Layer 4 of a small transformer language model trained on English Wikipedia (14 layers, counted from 0, width 128).
A neuron's activation on a vector x is GELU(weights . x), where the dot is the dot product.

Input weights of the MLP neurons that the questions are about. A number n stands for (n - 500) times 0.0014.
n16: 633,107,510,321,517,589,341,399,581,432,376,207,461,437,610,617,487,337,299,387,521,392,552,572,465,514,226,298,503,437,348,549,690,388,516,691,504,588,427,580,453,616,289,517,603,500,619,577,604,639,612,447,647,607,609,523,451,648,400,525,467,546,621,463,367,418,382,455,439,722,316,407,313,560,388,491,523,414,676,418,628,515,593,444,484,504,553,613,560,329,417,531,639,478,456,493,456,552,456,490,493,316,470,394,428,441,561,349,399,466,625,510,447,519,664,434,646,555,322,580,611,383,874,564,427,530,584,507
n26: 723,496,543,641,708,484,566,193,544,474,667,652,595,496,523,417,519,437,380,385,594,625,555,274,433,438,589,674,486,461,370,622,689,664,357,379,746,626,411,804,382,638,652,388,512,475,302,563,617,440,496,572,387,264,492,433,279,504,368,272,415,340,551,469,310,552,659,423,508,709,405,395,380,528,734,475,438,504,647,525,612,553,519,560,338,698,540,545,342,586,713,558,349,422,607,339,594,290,392,258,468,374,272,385,496,574,534,697,469,461,411,557,764,399,610,582,633,546,321,746,710,452,536,538,373,564,434,611
n118: 304,201,463,695,606,368,681,446,403,652,591,386,567,345,291,800,769,373,657,606,604,504,500,689,537,435,543,380,628,609,608,640,633,516,201,298,614,586,388,672,348,387,479,389,526,418,139,326,560,692,569,768,513,529,634,558,462,684,599,466,214,687,438,350,346,462,659,685,339,283,483,508,408,400,393,260,388,352,516,470,411,413,540,627,469,586,266,548,677,569,528,282,589,747,570,534,572,454,346,512,555,361,290,394,491,321,544,588,716,574,422,444,564,474,347,629,698,511,509,317,298,601,606,424,500,464,587,390
n122: 584,425,167,660,521,536,573,336,500,671,485,408,737,411,431,358,371,472,503,511,510,522,690,645,424,314,438,261,503,571,442,549,363,555,467,305,390,435,469,540,456,363,335,715,559,306,149,462,525,496,405,769,738,545,664,443,723,708,493,518,365,564,284,462,630,478,546,614,547,386,461,503,392,366,587,427,405,387,524,588,428,569,548,483,413,486,453,306,603,540,654,510,523,383,570,403,588,497,515,476,475,549,391,325,705,581,486,602,615,573,510,666,547,606,434,602,463,461,679,625,333,475,654,392,485,463,626,603
n136: 673,496,488,359,581,372,384,434,512,529,451,611,389,437,631,265,383,460,294,815,523,467,469,613,391,365,484,569,514,701,663,619,657,615,606,787,643,509,445,319,545,646,367,535,731,492,605,332,524,504,773,368,565,314,549,702,638,678,430,632,529,388,317,309,351,664,401,589,756,549,508,516,583,366,642,355,328,606,364,478,520,655,485,560,359,354,392,267,377,516,511,422,563,353,385,633,380,278,654,557,464,319,416,239,408,512,435,370,473,627,492,825,388,458,433,244,557,397,671,479,601,305,484,572,414,508,437,400
n155: 659,531,732,522,676,711,622,195,532,303,276,605,400,593,473,674,550,480,247,593,651,517,460,574,475,480,603,496,590,288,500,578,271,636,396,442,355,500,554,515,532,424,484,331,374,662,541,794,639,312,322,496,434,547,405,594,544,592,271,345,339,455,496,282,405,683,552,598,728,687,617,437,412,340,245,625,474,526,354,506,386,504,448,455,217,467,553,459,359,537,549,756,337,608,341,488,511,363,466,227,645,564,685,399,341,659,481,268,397,524,429,673,585,440,715,476,612,613,570,358,611,330,651,446,542,473,488,624
n176: 235,350,517,548,457,653,386,504,428,508,735,374,696,472,257,567,747,375,430,504,795,331,460,391,385,457,783,459,608,322,463,634,713,483,500,500,473,816,593,407,425,882,708,304,612,721,395,584,409,65,569,604,314,421,362,433,304,509,369,360,279,387,342,427,588,518,504,374,450,689,554,544,466,664,555,564,381,533,693,457,617,440,526,386,634,819,586,477,576,509,504,609,334,597,653,732,453,377,799,402,366,367,269,556,654,531,213,442,504,731,425,227,599,287,360,527,599,421,514,574,364,536,694,339,330,670,500,350
n179: 620,523,473,329,335,479,402,401,691,535,685,259,359,358,513,434,477,573,273,549,575,445,449,422,543,587,595,433,420,321,625,542,514,397,407,306,424,543,466,763,409,332,479,595,302,300,521,674,338,556,358,626,711,666,489,603,566,545,365,636,553,696,452,363,539,601,367,288,353,493,312,354,520,576,422,494,392,577,632,660,636,464,532,461,450,458,822,671,465,375,500,544,511,543,668,644,612,548,464,477,424,577,487,410,567,418,619,473,439,375,514,599,413,497,465,507,291,367,514,443,371,556,573,599,608,520,503,422
n182: 395,500,546,645,589,599,454,600,628,567,545,530,573,400,631,584,479,726,336,328,644,416,457,459,373,493,366,284,415,623,717,524,593,539,497,493,515,450,477,528,317,674,345,489,515,327,589,342,255,489,683,526,270,667,616,574,620,475,297,600,388,331,421,395,654,618,559,383,478,398,474,253,351,341,500,406,540,438,425,613,713,463,518,226,390,355,478,256,372,571,500,582,508,598,496,463,618,303,656,462,748,605,605,514,537,504,664,486,536,819,414,528,511,471,599,695,371,514,474,523,307,540,581,303,459,576,561,520
n273: 530,432,423,706,733,375,584,349,447,514,554,664,519,591,609,474,461,346,522,572,482,346,537,661,463,431,531,309,413,358,504,539,458,590,517,584,759,538,437,493,401,627,530,460,750,322,324,463,679,595,461,803,332,529,377,492,796,586,566,272,423,757,530,500,666,470,506,321,379,508,372,585,500,705,458,523,531,428,518,410,299,149,432,345,527,691,712,546,466,546,631,434,452,504,383,511,550,404,461,421,286,197,575,598,371,578,532,344,485,456,680,521,504,335,554,448,241,485,500,473,390,666,527,632,455,636,567,717
n290: 452,157,429,369,488,336,294,353,463,387,625,622,306,300,603,256,724,500,456,626,556,688,620,641,146,484,318,633,257,552,604,615,442,543,387,376,431,648,390,512,479,419,747,369,660,542,637,732,624,336,542,381,380,294,508,504,411,629,524,676,367,512,428,516,351,504,455,476,488,705,504,412,492,484,699,374,500,526,420,484,697,771,580,588,400,276,643,630,407,408,431,488,353,500,424,747,877,604,441,469,419,332,418,543,582,681,566,637,412,524,627,558,602,454,548,311,543,423,442,332,560,565,426,492,549,430,604,708
n317: 418,444,373,628,447,412,419,656,500,697,399,462,388,473,591,308,621,435,603,707,343,538,396,371,407,567,607,744,652,694,619,550,728,552,366,434,670,595,477,198,570,651,434,405,617,496,600,554,430,548,671,533,268,489,675,469,309,460,419,595,626,540,102,500,582,409,512,546,445,474,674,379,490,285,570,384,497,600,241,517,317,455,493,442,589,467,361,604,254,582,415,493,342,493,459,610,569,609,689,427,576,554,500,538,452,514,469,482,546,324,642,452,664,420,482,453,601,514,730,414,340,391,642,483,509,514,657,568
n318: 459,500,493,247,496,289,555,283,358,586,573,166,712,351,554,526,489,380,313,609,368,170,567,214,497,511,412,450,467,626,635,603,496,442,552,599,466,594,548,553,480,611,595,336,508,539,405,448,405,553,465,432,371,537,412,655,616,392,478,145,458,575,331,421,690,610,564,460,760,763,511,551,422,366,492,480,324,679,427,688,723,515,489,528,657,557,353,608,407,827,588,427,611,612,415,530,546,401,488,364,433,552,428,413,428,456,611,493,566,460,639,511,628,487,427,515,461,388,339,573,277,654,568,543,364,575,611,650
n325: 530,410,394,299,565,557,321,368,507,521,604,426,816,559,525,508,611,478,632,598,559,410,681,485,367,507,546,706,206,467,485,506,454,630,389,496,530,530,398,649,319,652,447,515,247,758,412,592,565,352,707,421,690,445,435,536,668,388,456,455,527,658,496,540,251,538,381,409,421,670,500,533,553,578,511,527,497,576,573,500,568,669,500,461,503,584,496,254,579,481,577,906,484,608,322,432,426,445,453,289,590,401,432,319,477,374,543,259,345,500,713,732,545,345,592,370,450,544,327,558,361,489,632,351,487,468,589,643
n334: 733,369,480,713,488,475,496,545,550,431,283,509,422,318,380,297,410,521,447,434,764,288,300,345,445,512,475,416,552,512,576,613,655,750,412,555,438,819,486,430,681,766,621,428,346,402,622,455,408,316,699,608,655,431,538,667,422,360,246,454,224,621,382,341,512,563,447,456,392,543,612,423,551,578,382,540,268,263,504,385,425,610,532,419,564,681,496,593,393,534,535,403,500,419,342,810,473,349,858,398,516,404,322,337,579,651,354,484,463,556,670,583,417,271,671,406,389,454,360,99,658,405,633,668,607,567,655,512
n335: 588,389,578,471,478,424,539,591,531,779,596,219,456,509,366,469,382,682,305,585,657,491,290,554,378,638,423,464,433,548,600,611,293,513,418,432,633,460,428,685,640,394,401,677,265,619,396,662,658,347,532,603,595,487,800,571,535,615,522,397,445,437,456,295,388,675,496,530,634,427,424,543,366,553,459,295,349,660,196,574,473,318,579,408,536,283,281,167,500,345,642,617,86,619,261,644,450,386,583,547,690,509,551,491,168,653,343,350,731,716,670,454,500,250,646,276,343,384,322,541,730,638,473,483,412,858,496,359
n398: 765,409,640,512,353,599,430,582,727,409,492,213,270,556,394,322,615,557,400,439,388,544,481,569,345,684,396,550,449,417,706,524,519,580,388,488,266,311,489,443,573,233,362,721,535,301,307,664,308,423,453,443,638,611,438,608,519,568,411,718,547,489,489,442,667,573,574,445,431,543,363,533,314,425,531,470,274,472,404,639,378,519,451,507,552,353,569,457,523,418,318,463,363,508,257,504,586,552,587,662,742,620,178,547,542,507,591,515,574,577,530,677,511,553,641,358,315,360,349,621,559,470,656,669,520,655,515,461
n416: 522,364,439,672,815,773,383,483,411,574,482,532,615,556,444,647,695,571,535,433,478,500,557,645,417,629,314,550,329,549,573,565,180,449,266,609,691,540,613,652,355,540,496,413,306,422,509,478,432,711,409,536,798,604,363,528,469,597,543,500,436,818,483,517,446,401,595,409,455,674,237,334,433,690,455,520,664,235,487,585,487,710,517,467,379,717,522,495,291,788,454,825,212,596,551,342,471,398,398,386,518,330,577,406,473,232,470,531,461,816,700,165,531,398,496,33,462,575,386,404,365,487,841,555,312,373,500,413
n476: 513,418,383,656,355,220,634,513,624,591,689,380,572,293,346,307,732,517,651,564,500,262,356,448,500,591,487,644,477,645,680,611,587,187,453,696,534,422,401,573,526,538,344,613,784,526,395,508,561,708,860,586,704,679,583,482,543,764,412,254,302,427,290,467,440,720,387,84,478,575,560,504,476,534,618,390,197,482,307,568,310,460,545,717,375,552,263,597,504,465,411,416,396,822,407,747,362,449,446,488,385,323,426,430,500,407,328,542,428,508,420,492,315,368,522,360,451,447,504,438,517,642,582,293,367,650,420,624
n478: 404,578,576,734,545,500,367,374,430,536,532,383,554,455,821,410,692,290,481,422,565,414,381,160,407,440,678,607,479,901,672,588,587,384,367,441,287,447,415,467,486,488,626,413,516,364,286,592,634,402,357,669,504,420,504,463,647,438,663,418,604,375,573,489,460,465,330,371,480,536,496,530,320,669,583,521,518,517,629,645,277,608,496,299,486,745,747,452,461,636,463,322,277,676,468,630,452,443,565,400,578,352,586,541,299,427,634,550,420,553,614,493,602,524,313,523,507,601,516,456,131,590,410,474,436,585,335,670
n481: 535,347,531,372,639,488,516,461,767,482,750,657,496,375,179,284,583,484,551,564,516,245,665,480,454,500,447,447,713,488,549,658,468,485,346,472,365,437,608,711,262,366,573,737,488,348,459,319,387,379,614,452,747,601,488,635,595,611,519,440,418,669,539,477,530,669,503,473,408,241,596,418,364,741,297,486,364,470,488,437,576,504,536,612,493,504,617,451,456,656,305,570,597,455,339,512,526,434,533,299,520,741,302,658,492,268,294,247,625,546,348,629,404,528,389,599,653,619,275,521,453,484,480,700,603,296,685,377
n482: 552,446,504,669,410,602,543,294,549,351,575,362,580,394,598,281,658,734,425,561,544,407,476,266,335,390,488,529,655,191,782,507,537,745,351,624,339,583,556,412,457,668,516,350,563,571,718,520,500,337,521,467,324,445,280,749,323,564,409,578,421,410,512,305,686,704,562,256,451,646,549,373,393,448,327,550,348,376,658,455,500,438,483,371,636,455,626,321,254,492,432,413,479,895,433,639,707,445,686,384,492,740,396,566,496,484,407,448,504,783,508,639,533,383,674,376,481,563,500,300,579,431,504,305,531,634,540,651
n494: 402,557,605,607,681,768,585,609,583,804,553,529,654,442,334,396,504,357,566,396,621,442,469,302,426,731,613,431,330,425,610,558,613,508,383,585,381,699,459,635,409,756,580,388,459,668,282,520,565,693,537,664,593,345,386,399,508,615,310,552,329,424,426,458,742,588,452,299,540,459,297,325,308,433,544,486,632,272,519,607,588,398,584,556,518,387,412,210,516,659,511,407,551,533,557,456,244,322,604,417,563,504,599,611,299,524,485,406,336,786,566,621,396,392,678,476,352,521,451,709,399,739,652,274,517,447,457,381

Each question shows a token from some text and the vector x that enters the MLP there. A number n stands for (n - 500) times 0.0078.

"ign": 408,513,642,564,468,518,505,454,496,539,528,524,585,411,556,696,578,511,462,512,409,530,462,440,547,582,538,441,433,510,530,189,637,448,628,590,538,525,503,500,531,563,555,528,406,592,385,554,459,586,353,428,539,500,640,368,489,431,517,533,504,413,558,579,505,418,557,546,477,587,567,578,688,563,541,597,508,611,525,477,521,546,499,436,512,529,475,489,658,461,526,524,575,449,511,621,480,624,541,506,482,464,588,589,550,492,616,531,447,494,585,501,457,461,518,510,493,500,492,516,514,488,494,443,581,546,455,527
The three highest activations, in order: n478, n176, n325

" of": 554,665,619,510,411,365,589,484,518,557,490,362,522,468,586,578,507,519,576,514,459,487,463,458,731,577,434,514,514,568,492,48,438,462,767,492,485,569,503,530,531,562,573,484,462,570,545,543,530,488,543,497,435,514,441,511,513,424,604,556,563,519,610,514,455,565,567,471,560,503,520,463,546,521,522,550,587,525,475,495,533,523,499,595,482,613,417,595,499,549,506,501,509,552,493,584,486,540,499,553,483,514,575,515,554,584,586,513,462,438,465,424,483,457,522,441,469,500,580,505,526,488,433,540,527,579,529,539
Which neuron lights up most? n318

"an": 489,599,533,545,514,646,512,475,507,461,445,488,551,504,500,531,510,511,613,524,481,611,521,517,668,499,410,498,438,506,488,186,486,548,534,575,523,514,503,424,515,471,458,570,446,505,542,526,497,508,514,512,547,504,550,624,464,493,511,531,574,474,502,501,518,539,557,476,487,491,564,537,547,503,549,567,479,506,488,472,516,476,499,563,478,474,447,580,537,464,479,448,561,564,555,551,634,625,645,573,568,570,591,597,549,561,577,444,513,546,403,502,531,441,521,585,530,500,572,523,553,476,379,503,631,519,471,477
Which neuron lights up most? n482

"all": 419,558,529,461,457,552,480,538,550,467,558,575,487,584,480,500,497,613,489,498,383,593,460,526,615,543,638,544,429,497,494,108,577,528,683,586,500,430,503,455,530,515,497,540,572,469,492,542,505,559,531,568,448,493,499,473,387,568,494,485,605,586,510,513,551,566,567,477,448,452,630,629,526,511,599,595,437,618,503,484,468,461,499,699,481,509,489,565,560,514,489,528,444,649,482,504,551,610,481,531,530,562,466,598,565,460,619,678,540,500,541,528,419,413,510,477,483,500,524,488,600,451,363,533,593,512,511,545
The three highest activations, in order: n398, n476, n317

",": 501,539,540,469,439,546,494,532,520,521,479,501,496,526,510,641,471,415,625,453,489,536,478,545,692,430,570,491,532,524,535,67,518,516,581,488,564,509,503,479,471,531,484,579,492,479,540,467,537,430,407,473,449,549,495,507,493,531,622,550,495,470,555,553,480,579,572,491,518,524,574,517,618,547,570,561,452,501,535,502,522,484,499,578,557,625,517,639,500,506,494,515,550,470,467,513,543,590,577,551,487,468,517,589,699,522,587,503,433,541,479,468,489,455,508,489,463,500,666,529,529,475,453,495,511,582,365,489
Which neuron lights up most? n176

" g": 587,521,533,504,429,436,494,502,562,560,524,439,557,524,433,465,450,445,608,479,407,484,496,460,697,392,493,405,517,489,387,190,563,505,510,496,543,526,503,471,500,496,414,526,462,578,450,402,547,582,463,505,397,548,403,548,625,523,484,560,460,396,629,517,526,522,583,492,505,430,687,536,554,477,597,558,544,621,505,505,548,498,499,734,517,497,498,557,652,605,543,459,597,422,452,492,591,506,566,485,551,608,512,818,377,490,645,565,492,576,541,567,474,467,516,423,519,502,427,623,505,536,317,545,592,584,451,498
The three highest activations, in order: n318, n494, n481

" do": 468,617,554,503,439,508,531,451,664,513,605,458,506,605,444,395,508,478,580,384,355,759,507,481,752,407,610,471,439,506,528,169,499,606,448,478,471,390,503,626,492,508,507,418,391,549,442,511,398,440,547,549,380,506,474,577,591,559,546,561,540,482,574,501,436,489,580,626,478,456,832,330,639,525,458,542,564,645,497,498,452,510,499,750,525,411,496,514,539,446,506,475,391,625,633,404,527,486,556,515,616,591,602,458,602,545,602,492,517,551,446,580,514,499,529,556,540,501,518,576,621,487,385,563,583,508,435,489
Which neuron lights up most? n155

" mm": 396,576,578,436,546,469,596,643,556,548,404,487,519,468,485,452,470,486,502,471,374,453,438,501,667,473,533,549,471,446,492,238,448,571,666,574,587,408,503,490,525,504,505,559,507,525,593,499,558,648,592,486,561,502,433,402,507,519,556,558,568,573,610,555,522,592,562,576,520,363,456,567,635,485,612,622,579,602,486,492,474,478,499,598,476,497,463,495,587,632,523,462,541,517,425,450,491,447,465,553,541,536,479,620,371,474,563,525,412,487,486,636,590,413,508,540,493,499,604,475,558,558,360,582,562,491,454,528
Which neuron fires most, and how strongly? n136, at about 0.2

" Mc": 544,503,537,551,509,388,528,420,540,536,545,644,516,427,417,427,465,474,637,559,421,518,447,589,681,580,427,425,522,460,523,222,410,555,747,396,500,450,503,511,486,497,360,455,506,610,525,415,340,570,440,357,568,540,469,560,569,453,483,469,539,542,361,446,518,416,568,560,568,537,518,454,727,510,608,556,453,715,420,507,499,563,499,779,528,464,506,615,404,494,517,497,705,499,583,395,591,576,533,535,594,527,631,587,632,499,546,584,464,551,522,509,470,519,524,621,631,502,555,474,583,466,365,554,509,492,440,532
Which neuron lights up most? n136

"G": 469,591,483,463,464,433,502,457,524,435,572,435,535,525,568,493,536,463,470,497,361,554,542,499,722,381,536,446,535,508,530,202,447,493,572,467,477,552,503,398,585,446,482,472,414,462,492,494,513,638,279,486,480,563,469,533,542,457,530,574,579,543,589,467,532,390,562,537,546,537,629,549,697,525,594,543,401,554,519,505,538,511,499,629,480,513,463,660,464,556,575,481,604,469,553,417,627,557,583,495,458,678,471,691,463,492,607,440,511,478,588,581,486,481,507,619,574,502,355,558,619,543,415,457,565,529,425,536
Which neuron fires most, and how strongly? n318, at about 1.5

" sub": 566,538,670,400,377,513,592,538,558,569,524,522,464,459,479,555,506,485,602,430,491,507,484,437,627,491,580,513,506,441,413,219,608,417,623,629,509,693,503,589,508,436,424,472,545,454,548,376,418,478,718,624,453,499,631,505,545,545,466,538,537,411,579,423,519,652,520,456,439,499,769,497,706,568,594,534,531,570,523,501,537,467,499,485,533,523,494,707,575,501,493,458,731,442,558,387,498,553,490,505,483,618,576,528,592,558,508,516,477,452,462,470,568,550,520,470,486,500,470,555,424,519,442,522,614,576,348,496
The two highest activations, in order: n179, n476

" design": 513,345,577,534,540,524,475,535,585,500,625,534,581,514,533,492,494,438,455,451,457,580,475,454,593,414,545,397,506,434,587,185,632,432,748,637,525,575,503,465,523,605,563,506,559,542,497,565,543,555,499,563,540,499,529,436,523,518,540,580,553,489,592,645,468,512,523,480,392,423,554,651,672,515,554,593,497,637,500,498,492,430,499,528,494,411,461,601,658,480,538,493,476,417,426,378,467,637,520,468,418,542,560,577,626,590,595,520,434,496,560,458,400,419,529,489,460,499,572,487,536,526,541,463,593,594,477,553
Which neuron lights up most? n273

" than": 470,596,588,594,429,502,532,569,603,584,310,451,562,564,537,435,433,525,563,451,426,549,505,440,709,493,451,524,474,589,513,225,407,478,482,517,578,450,503,558,534,547,560,638,388,518,492,497,463,457,357,500,638,518,430,423,494,397,621,517,526,669,461,501,444,406,530,495,523,380,613,528,568,594,580,633,503,553,561,493,500,506,500,712,495,514,441,583,502,577,582,473,450,272,574,526,542,462,508,517,568,628,607,570,567,527,601,548,447,483,421,481,508,454,521,376,497,499,574,555,524,465,426,470,505,545,510,523
Which neuron lights up most? n416

" sur": 575,512,532,535,408,473,485,490,550,520,508,543,533,459,549,447,496,433,556,457,443,524,433,526,606,483,615,498,513,528,522,221,552,510,544,658,644,590,503,496,518,598,427,544,451,468,629,491,511,573,607,581,555,402,569,567,522,570,497,550,526,398,593,465,473,541,559,455,482,422,640,427,687,383,564,573,579,666,513,493,415,511,499,479,468,474,493,589,552,506,533,450,716,363,446,386,481,613,489,491,600,537,592,487,540,530,562,544,434,600,464,532,630,514,510,518,455,500,635,597,460,514,385,461,681,590,386,521
Which neuron fires most, and how strongly? n136, at about 1.6

"pl": 465,458,560,568,366,546,536,499,524,531,501,490,572,605,457,598,520,555,626,434,479,520,472,489,594,394,520,526,479,504,439,262,500,526,585,564,625,394,503,510,562,611,530,516,437,485,448,514,445,605,329,583,589,558,505,381,486,541,530,484,556,574,520,475,522,508,552,504,417,473,520,619,553,437,540,540,402,516,547,492,462,465,499,538,521,460,391,473,544,432,478,524,478,602,572,532,537,600,492,525,616,618,597,489,512,481,650,541,533,457,567,562,570,417,510,580,493,499,578,514,498,474,411,479,614,608,398,539
Which neuron fires most, and how strongly? n118, at about 0.49

"ob": 567,524,574,512,496,542,508,440,647,456,471,468,488,641,527,621,584,521,526,454,527,492,547,505,438,464,441,642,500,499,506,189,503,481,536,506,523,373,503,518,528,397,482,429,474,440,518,590,565,454,430,469,568,489,567,505,607,410,487,422,595,468,569,444,580,462,540,558,541,388,811,560,552,552,521,567,477,518,496,482,590,483,499,625,512,551,466,499,459,373,516,561,487,424,555,511,476,649,488,512,557,766,557,609,613,491,598,559,519,531,560,536,406,435,523,623,534,501,423,480,553,505,479,442,624,553,387,544
Which neuron lights up most? n155

"It": 510,532,631,476,518,450,548,486,508,522,498,578,474,531,594,494,518,503,480,481,495,637,522,528,680,388,450,475,515,466,549,258,484,472,551,564,545,389,503,466,517,537,615,556,441,430,635,491,511,548,438,694,609,518,411,453,611,434,467,552,533,516,557,578,589,578,580,633,397,394,690,429,518,543,549,632,278,642,445,492,483,456,499,757,508,449,509,563,496,467,461,478,585,367,525,375,514,544,554,454,477,598,523,541,727,540,528,454,576,473,489,546,482,418,511,690,523,500,576,480,495,504,463,445,543,521,468,542
The three highest activations, in order: n481, n122, n179

"9": 418,535,599,500,464,506,569,507,552,502,467,517,532,451,553,542,527,425,492,470,389,538,526,449,486,436,471,597,386,431,562,199,550,544,703,500,442,389,503,464,550,566,516,471,553,557,543,523,478,488,457,505,548,502,482,505,455,484,534,533,510,480,541,617,499,517,551,546,501,552,594,723,607,478,600,539,593,684,446,504,598,474,499,672,632,482,543,579,620,405,485,554,641,424,594,530,532,671,552,548,497,544,507,581,598,550,548,433,390,488,467,530,406,436,481,491,450,498,598,494,533,503,515,492,594,544,472,522
Which neuron fires most, and how strongly? n290, at about 0.13

" gl": 537,711,530,596,343,452,511,518,547,573,526,490,497,562,495,610,543,571,483,471,524,664,457,418,621,394,470,453,461,523,497,182,596,491,581,633,481,474,503,484,509,491,371,444,583,506,518,553,465,526,374,447,448,550,573,434,524,521,489,560,603,470,523,410,505,465,543,426,588,429,753,510,640,551,548,575,549,714,545,510,432,443,499,466,539,588,440,490,471,407,480,467,260,376,572,320,470,519,497,469,556,722,714,610,562,514,672,656,541,495,553,601,472,448,518,520,453,501,544,513,665,509,427,546,539,628,292,501
Which neuron lights up most? n182

"ub": 500,631,587,471,400,553,555,439,509,428,449,526,510,536,520,611,591,473,489,426,545,399,486,520,562,461,486,682,467,521,466,207,555,454,547,528,483,473,503,473,553,501,490,435,488,401,606,521,507,489,571,468,636,482,572,465,584,432,469,517,668,457,674,506,550,547,538,525,468,435,609,521,600,511,549,582,602,499,554,470,549,483,499,557,485,556,529,497,514,443,513,492,661,497,443,541,416,650,552,526,564,544,545,598,608,463,645,553,429,508,587,491,516,478,523,515,517,499,543,486,563,559,668,532,637,524,367,522
Which neuron fires most, and how strongly? n16, at about 0.26

"ad": 400,521,498,500,546,601,599,451,513,458,529,557,555,544,557,552,511,515,596,420,401,570,524,460,596,444,539,483,491,467,458,237,594,488,417,614,469,469,503,446,544,517,577,643,489,523,580,496,594,485,448,479,483,489,495,633,429,590,490,545,608,490,534,471,548,639,544,512,413,518,655,566,496,499,557,584,529,573,486,472,523,474,500,474,465,490,507,646,507,419,509,508,573,490,587,478,589,612,517,577,498,593,527,610,566,564,540,430,507,560,598,455,435,434,518,412,484,500,533,500,528,471,469,482,649,535,455,504
Which neuron lights up most? n482

" sch": 642,429,491,442,375,487,433,591,540,575,529,527,473,474,520,660,458,444,561,408,380,579,542,412,559,446,452,396,493,586,578,227,446,459,707,611,559,563,503,479,503,509,563,503,508,693,604,412,432,498,386,476,363,523,691,415,437,531,463,604,511,475,518,512,433,491,524,505,623,418,663,576,467,475,489,598,518,609,496,504,450,586,499,525,526,495,476,621,496,436,510,508,576,445,504,489,421,626,558,480,532,619,533,658,537,513,600,561,573,458,536,472,499,552,534,518,553,502,417,600,527,549,363,568,539,557,491,503
Which neuron lights up most? n317

"0": 477,507,519,402,474,544,567,551,500,496,397,505,534,471,487,503,547,435,511,464,397,573,515,468,597,432,471,586,424,464,423,210,506,504,613,552,520,325,503,427,607,520,541,559,483,464,479,506,550,589,474,430,627,488,496,472,509,469,567,593,541,505,561,565,480,498,511,479,489,513,609,646,496,517,613,519,520,521,467,499,551,484,499,662,605,542,521,522,492,528,524,523,626,380,485,470,521,721,557,550,550,670,464,524,536,538,593,507,414,476,541,559,534,450,478,517,475,499,546,459,502,490,545,491,690,597,402,517
Which neuron fires most, and how strongly? n398, at about 0.71

"enc": 396,480,464,502,346,477,560,425,535,545,566,572,477,563,587,486,523,492,622,448,475,583,526,594,512,501,493,587,450,449,453,300,539,628,614,319,492,421,503,634,539,569,467,564,531,531,609,586,499,603,444,506,707,467,581,352,484,544,488,540,488,475,546,495,504,503,579,515,544,561,609,533,536,480,562,526,465,553,515,485,538,609,499,473,491,532,466,588,435,317,468,554,417,369,575,498,523,563,445,511,549,623,504,543,551,594,560,468,376,539,562,612,501,469,519,489,528,501,597,497,545,420,441,343,687,564,378,549
Which neuron fires most, and how strongly? n290, at about 1.8

" partic": 493,506,488,541,522,525,538,505,643,527,470,460,503,493,452,523,501,358,613,423,464,385,523,356,609,452,576,494,502,521,527,241,531,549,739,505,486,546,503,663,548,442,432,437,473,663,715,595,556,465,472,527,491,498,565,518,536,527,441,619,589,429,543,431,488,568,498,437,525,427,663,556,631,557,446,582,561,457,553,490,519,519,499,546,517,536,505,601,512,489,502,461,487,222,579,491,423,544,486,477,578,570,542,580,629,598,558,560,476,692,515,546,406,389,530,518,501,499,547,508,699,499,536,526,640,569,282,503
Which neuron fires most, and how strongly? n334, at about 0.97

"==": 404,596,540,467,403,500,586,419,438,550,517,443,563,555,527,653,471,441,600,478,474,517,504,401,655,520,414,571,580,493,537,118,550,552,792,611,498,467,503,575,491,607,438,514,536,611,402,527,558,478,385,377,569,513,431,513,539,449,526,472,708,577,554,547,497,565,588,452,462,445,511,679,618,624,550,562,513,569,494,503,503,476,499,549,455,566,491,576,451,472,542,509,638,605,533,531,470,518,450,508,511,577,589,627,442,545,572,364,512,451,399,525,519,422,507,660,500,500,456,520,592,568,417,535,567,553,321,502
Which neuron lights up most? n318

" the": 599,514,555,499,476,492,516,469,476,555,528,485,522,437,587,528,511,467,564,456,487,437,469,420,891,476,513,505,511,498,459,135,515,413,644,577,484,455,503,510,508,453,522,508,564,502,512,503,493,569,496,601,562,547,528,581,505,471,508,522,540,517,553,579,478,547,557,517,439,564,617,564,528,529,568,595,518,692,439,503,533,455,499,613,469,587,523,627,412,471,431,450,547,497,530,618,540,576,557,511,525,589,567,606,550,526,577,570,494,501,431,464,521,432,516,533,485,499,569,445,499,523,306,503,544,592,413,478
Which neuron fires most, and how strongly? n476, at about 0.72

" have": 524,590,608,565,370,528,525,457,552,566,558,452,560,569,426,294,455,502,522,440,451,591,504,433,809,491,443,579,515,447,542,167,488,519,489,531,554,336,503,500,499,480,583,561,489,514,545,519,542,502,523,484,577,481,468,468,501,580,523,468,458,488,561,627,455,531,567,601,459,405,694,472,487,511,652,584,495,607,540,492,522,548,499,686,514,498,449,563,562,632,568,474,524,515,557,460,426,544,426,514,549,550,499,650,442,499,617,464,580,447,413,468,443,470,531,560,545,501,655,570,494,416,383,506,558,591,469,490
Which neuron fires most, and how strongly? n481, at about 0.17

" c": 547,429,607,461,395,522,468,474,502,593,558,441,493,414,552,677,471,462,524,479,442,521,460,434,759,399,453,442,487,413,378,188,473,501,538,616,526,562,503,481,542,516,430,608,504,593,619,480,498,538,509,548,423,563,525,549,571,485,484,503,476,522,614,462,513,526,551,527,530,429,627,556,492,470,655,549,534,594,429,505,534,501,499,511,487,489,483,485,535,479,505,457,563,331,447,467,534,581,530,527,485,500,555,571,484,474,579,495,465,633,570,554,526,454,518,576,456,500,593,607,612,596,408,517,621,652,356,515
The two highest activations, in order: n335, n16

"em": 446,495,527,612,565,509,469,543,480,557,554,469,580,554,462,641,502,489,638,487,431,469,536,539,524,484,545,599,464,527,361,283,497,489,581,608,527,417,503,445,552,542,574,597,501,538,537,524,457,538,412,556,662,484,519,449,496,299,475,562,480,526,526,414,562,394,570,519,502,461,692,601,545,469,568,576,431,517,436,485,496,490,499,693,493,482,462,479,637,530,425,522,442,383,542,592,460,623,577,530,575,689,579,626,563,453,514,507,512,491,516,552,498,464,512,568,494,501,568,467,360,546,561,463,637,554,433,548
The two highest activations, in order: n317, n122

" market": 488,339,581,396,498,477,551,527,612,468,550,422,506,477,498,540,467,512,515,470,398,648,472,497,680,413,616,463,433,387,384,252,724,536,602,492,600,486,503,470,535,580,562,566,550,507,580,471,559,566,426,508,541,458,605,572,548,451,448,558,610,436,484,575,528,591,528,537,445,478,734,588,578,587,532,557,487,538,465,484,473,448,499,546,546,487,601,498,507,405,558,475,593,235,496,404,518,557,528,543,569,584,612,459,597,557,612,401,508,524,585,523,479,494,536,485,437,500,563,518,547,481,479,487,578,551,451,523
Which neuron lights up most? n16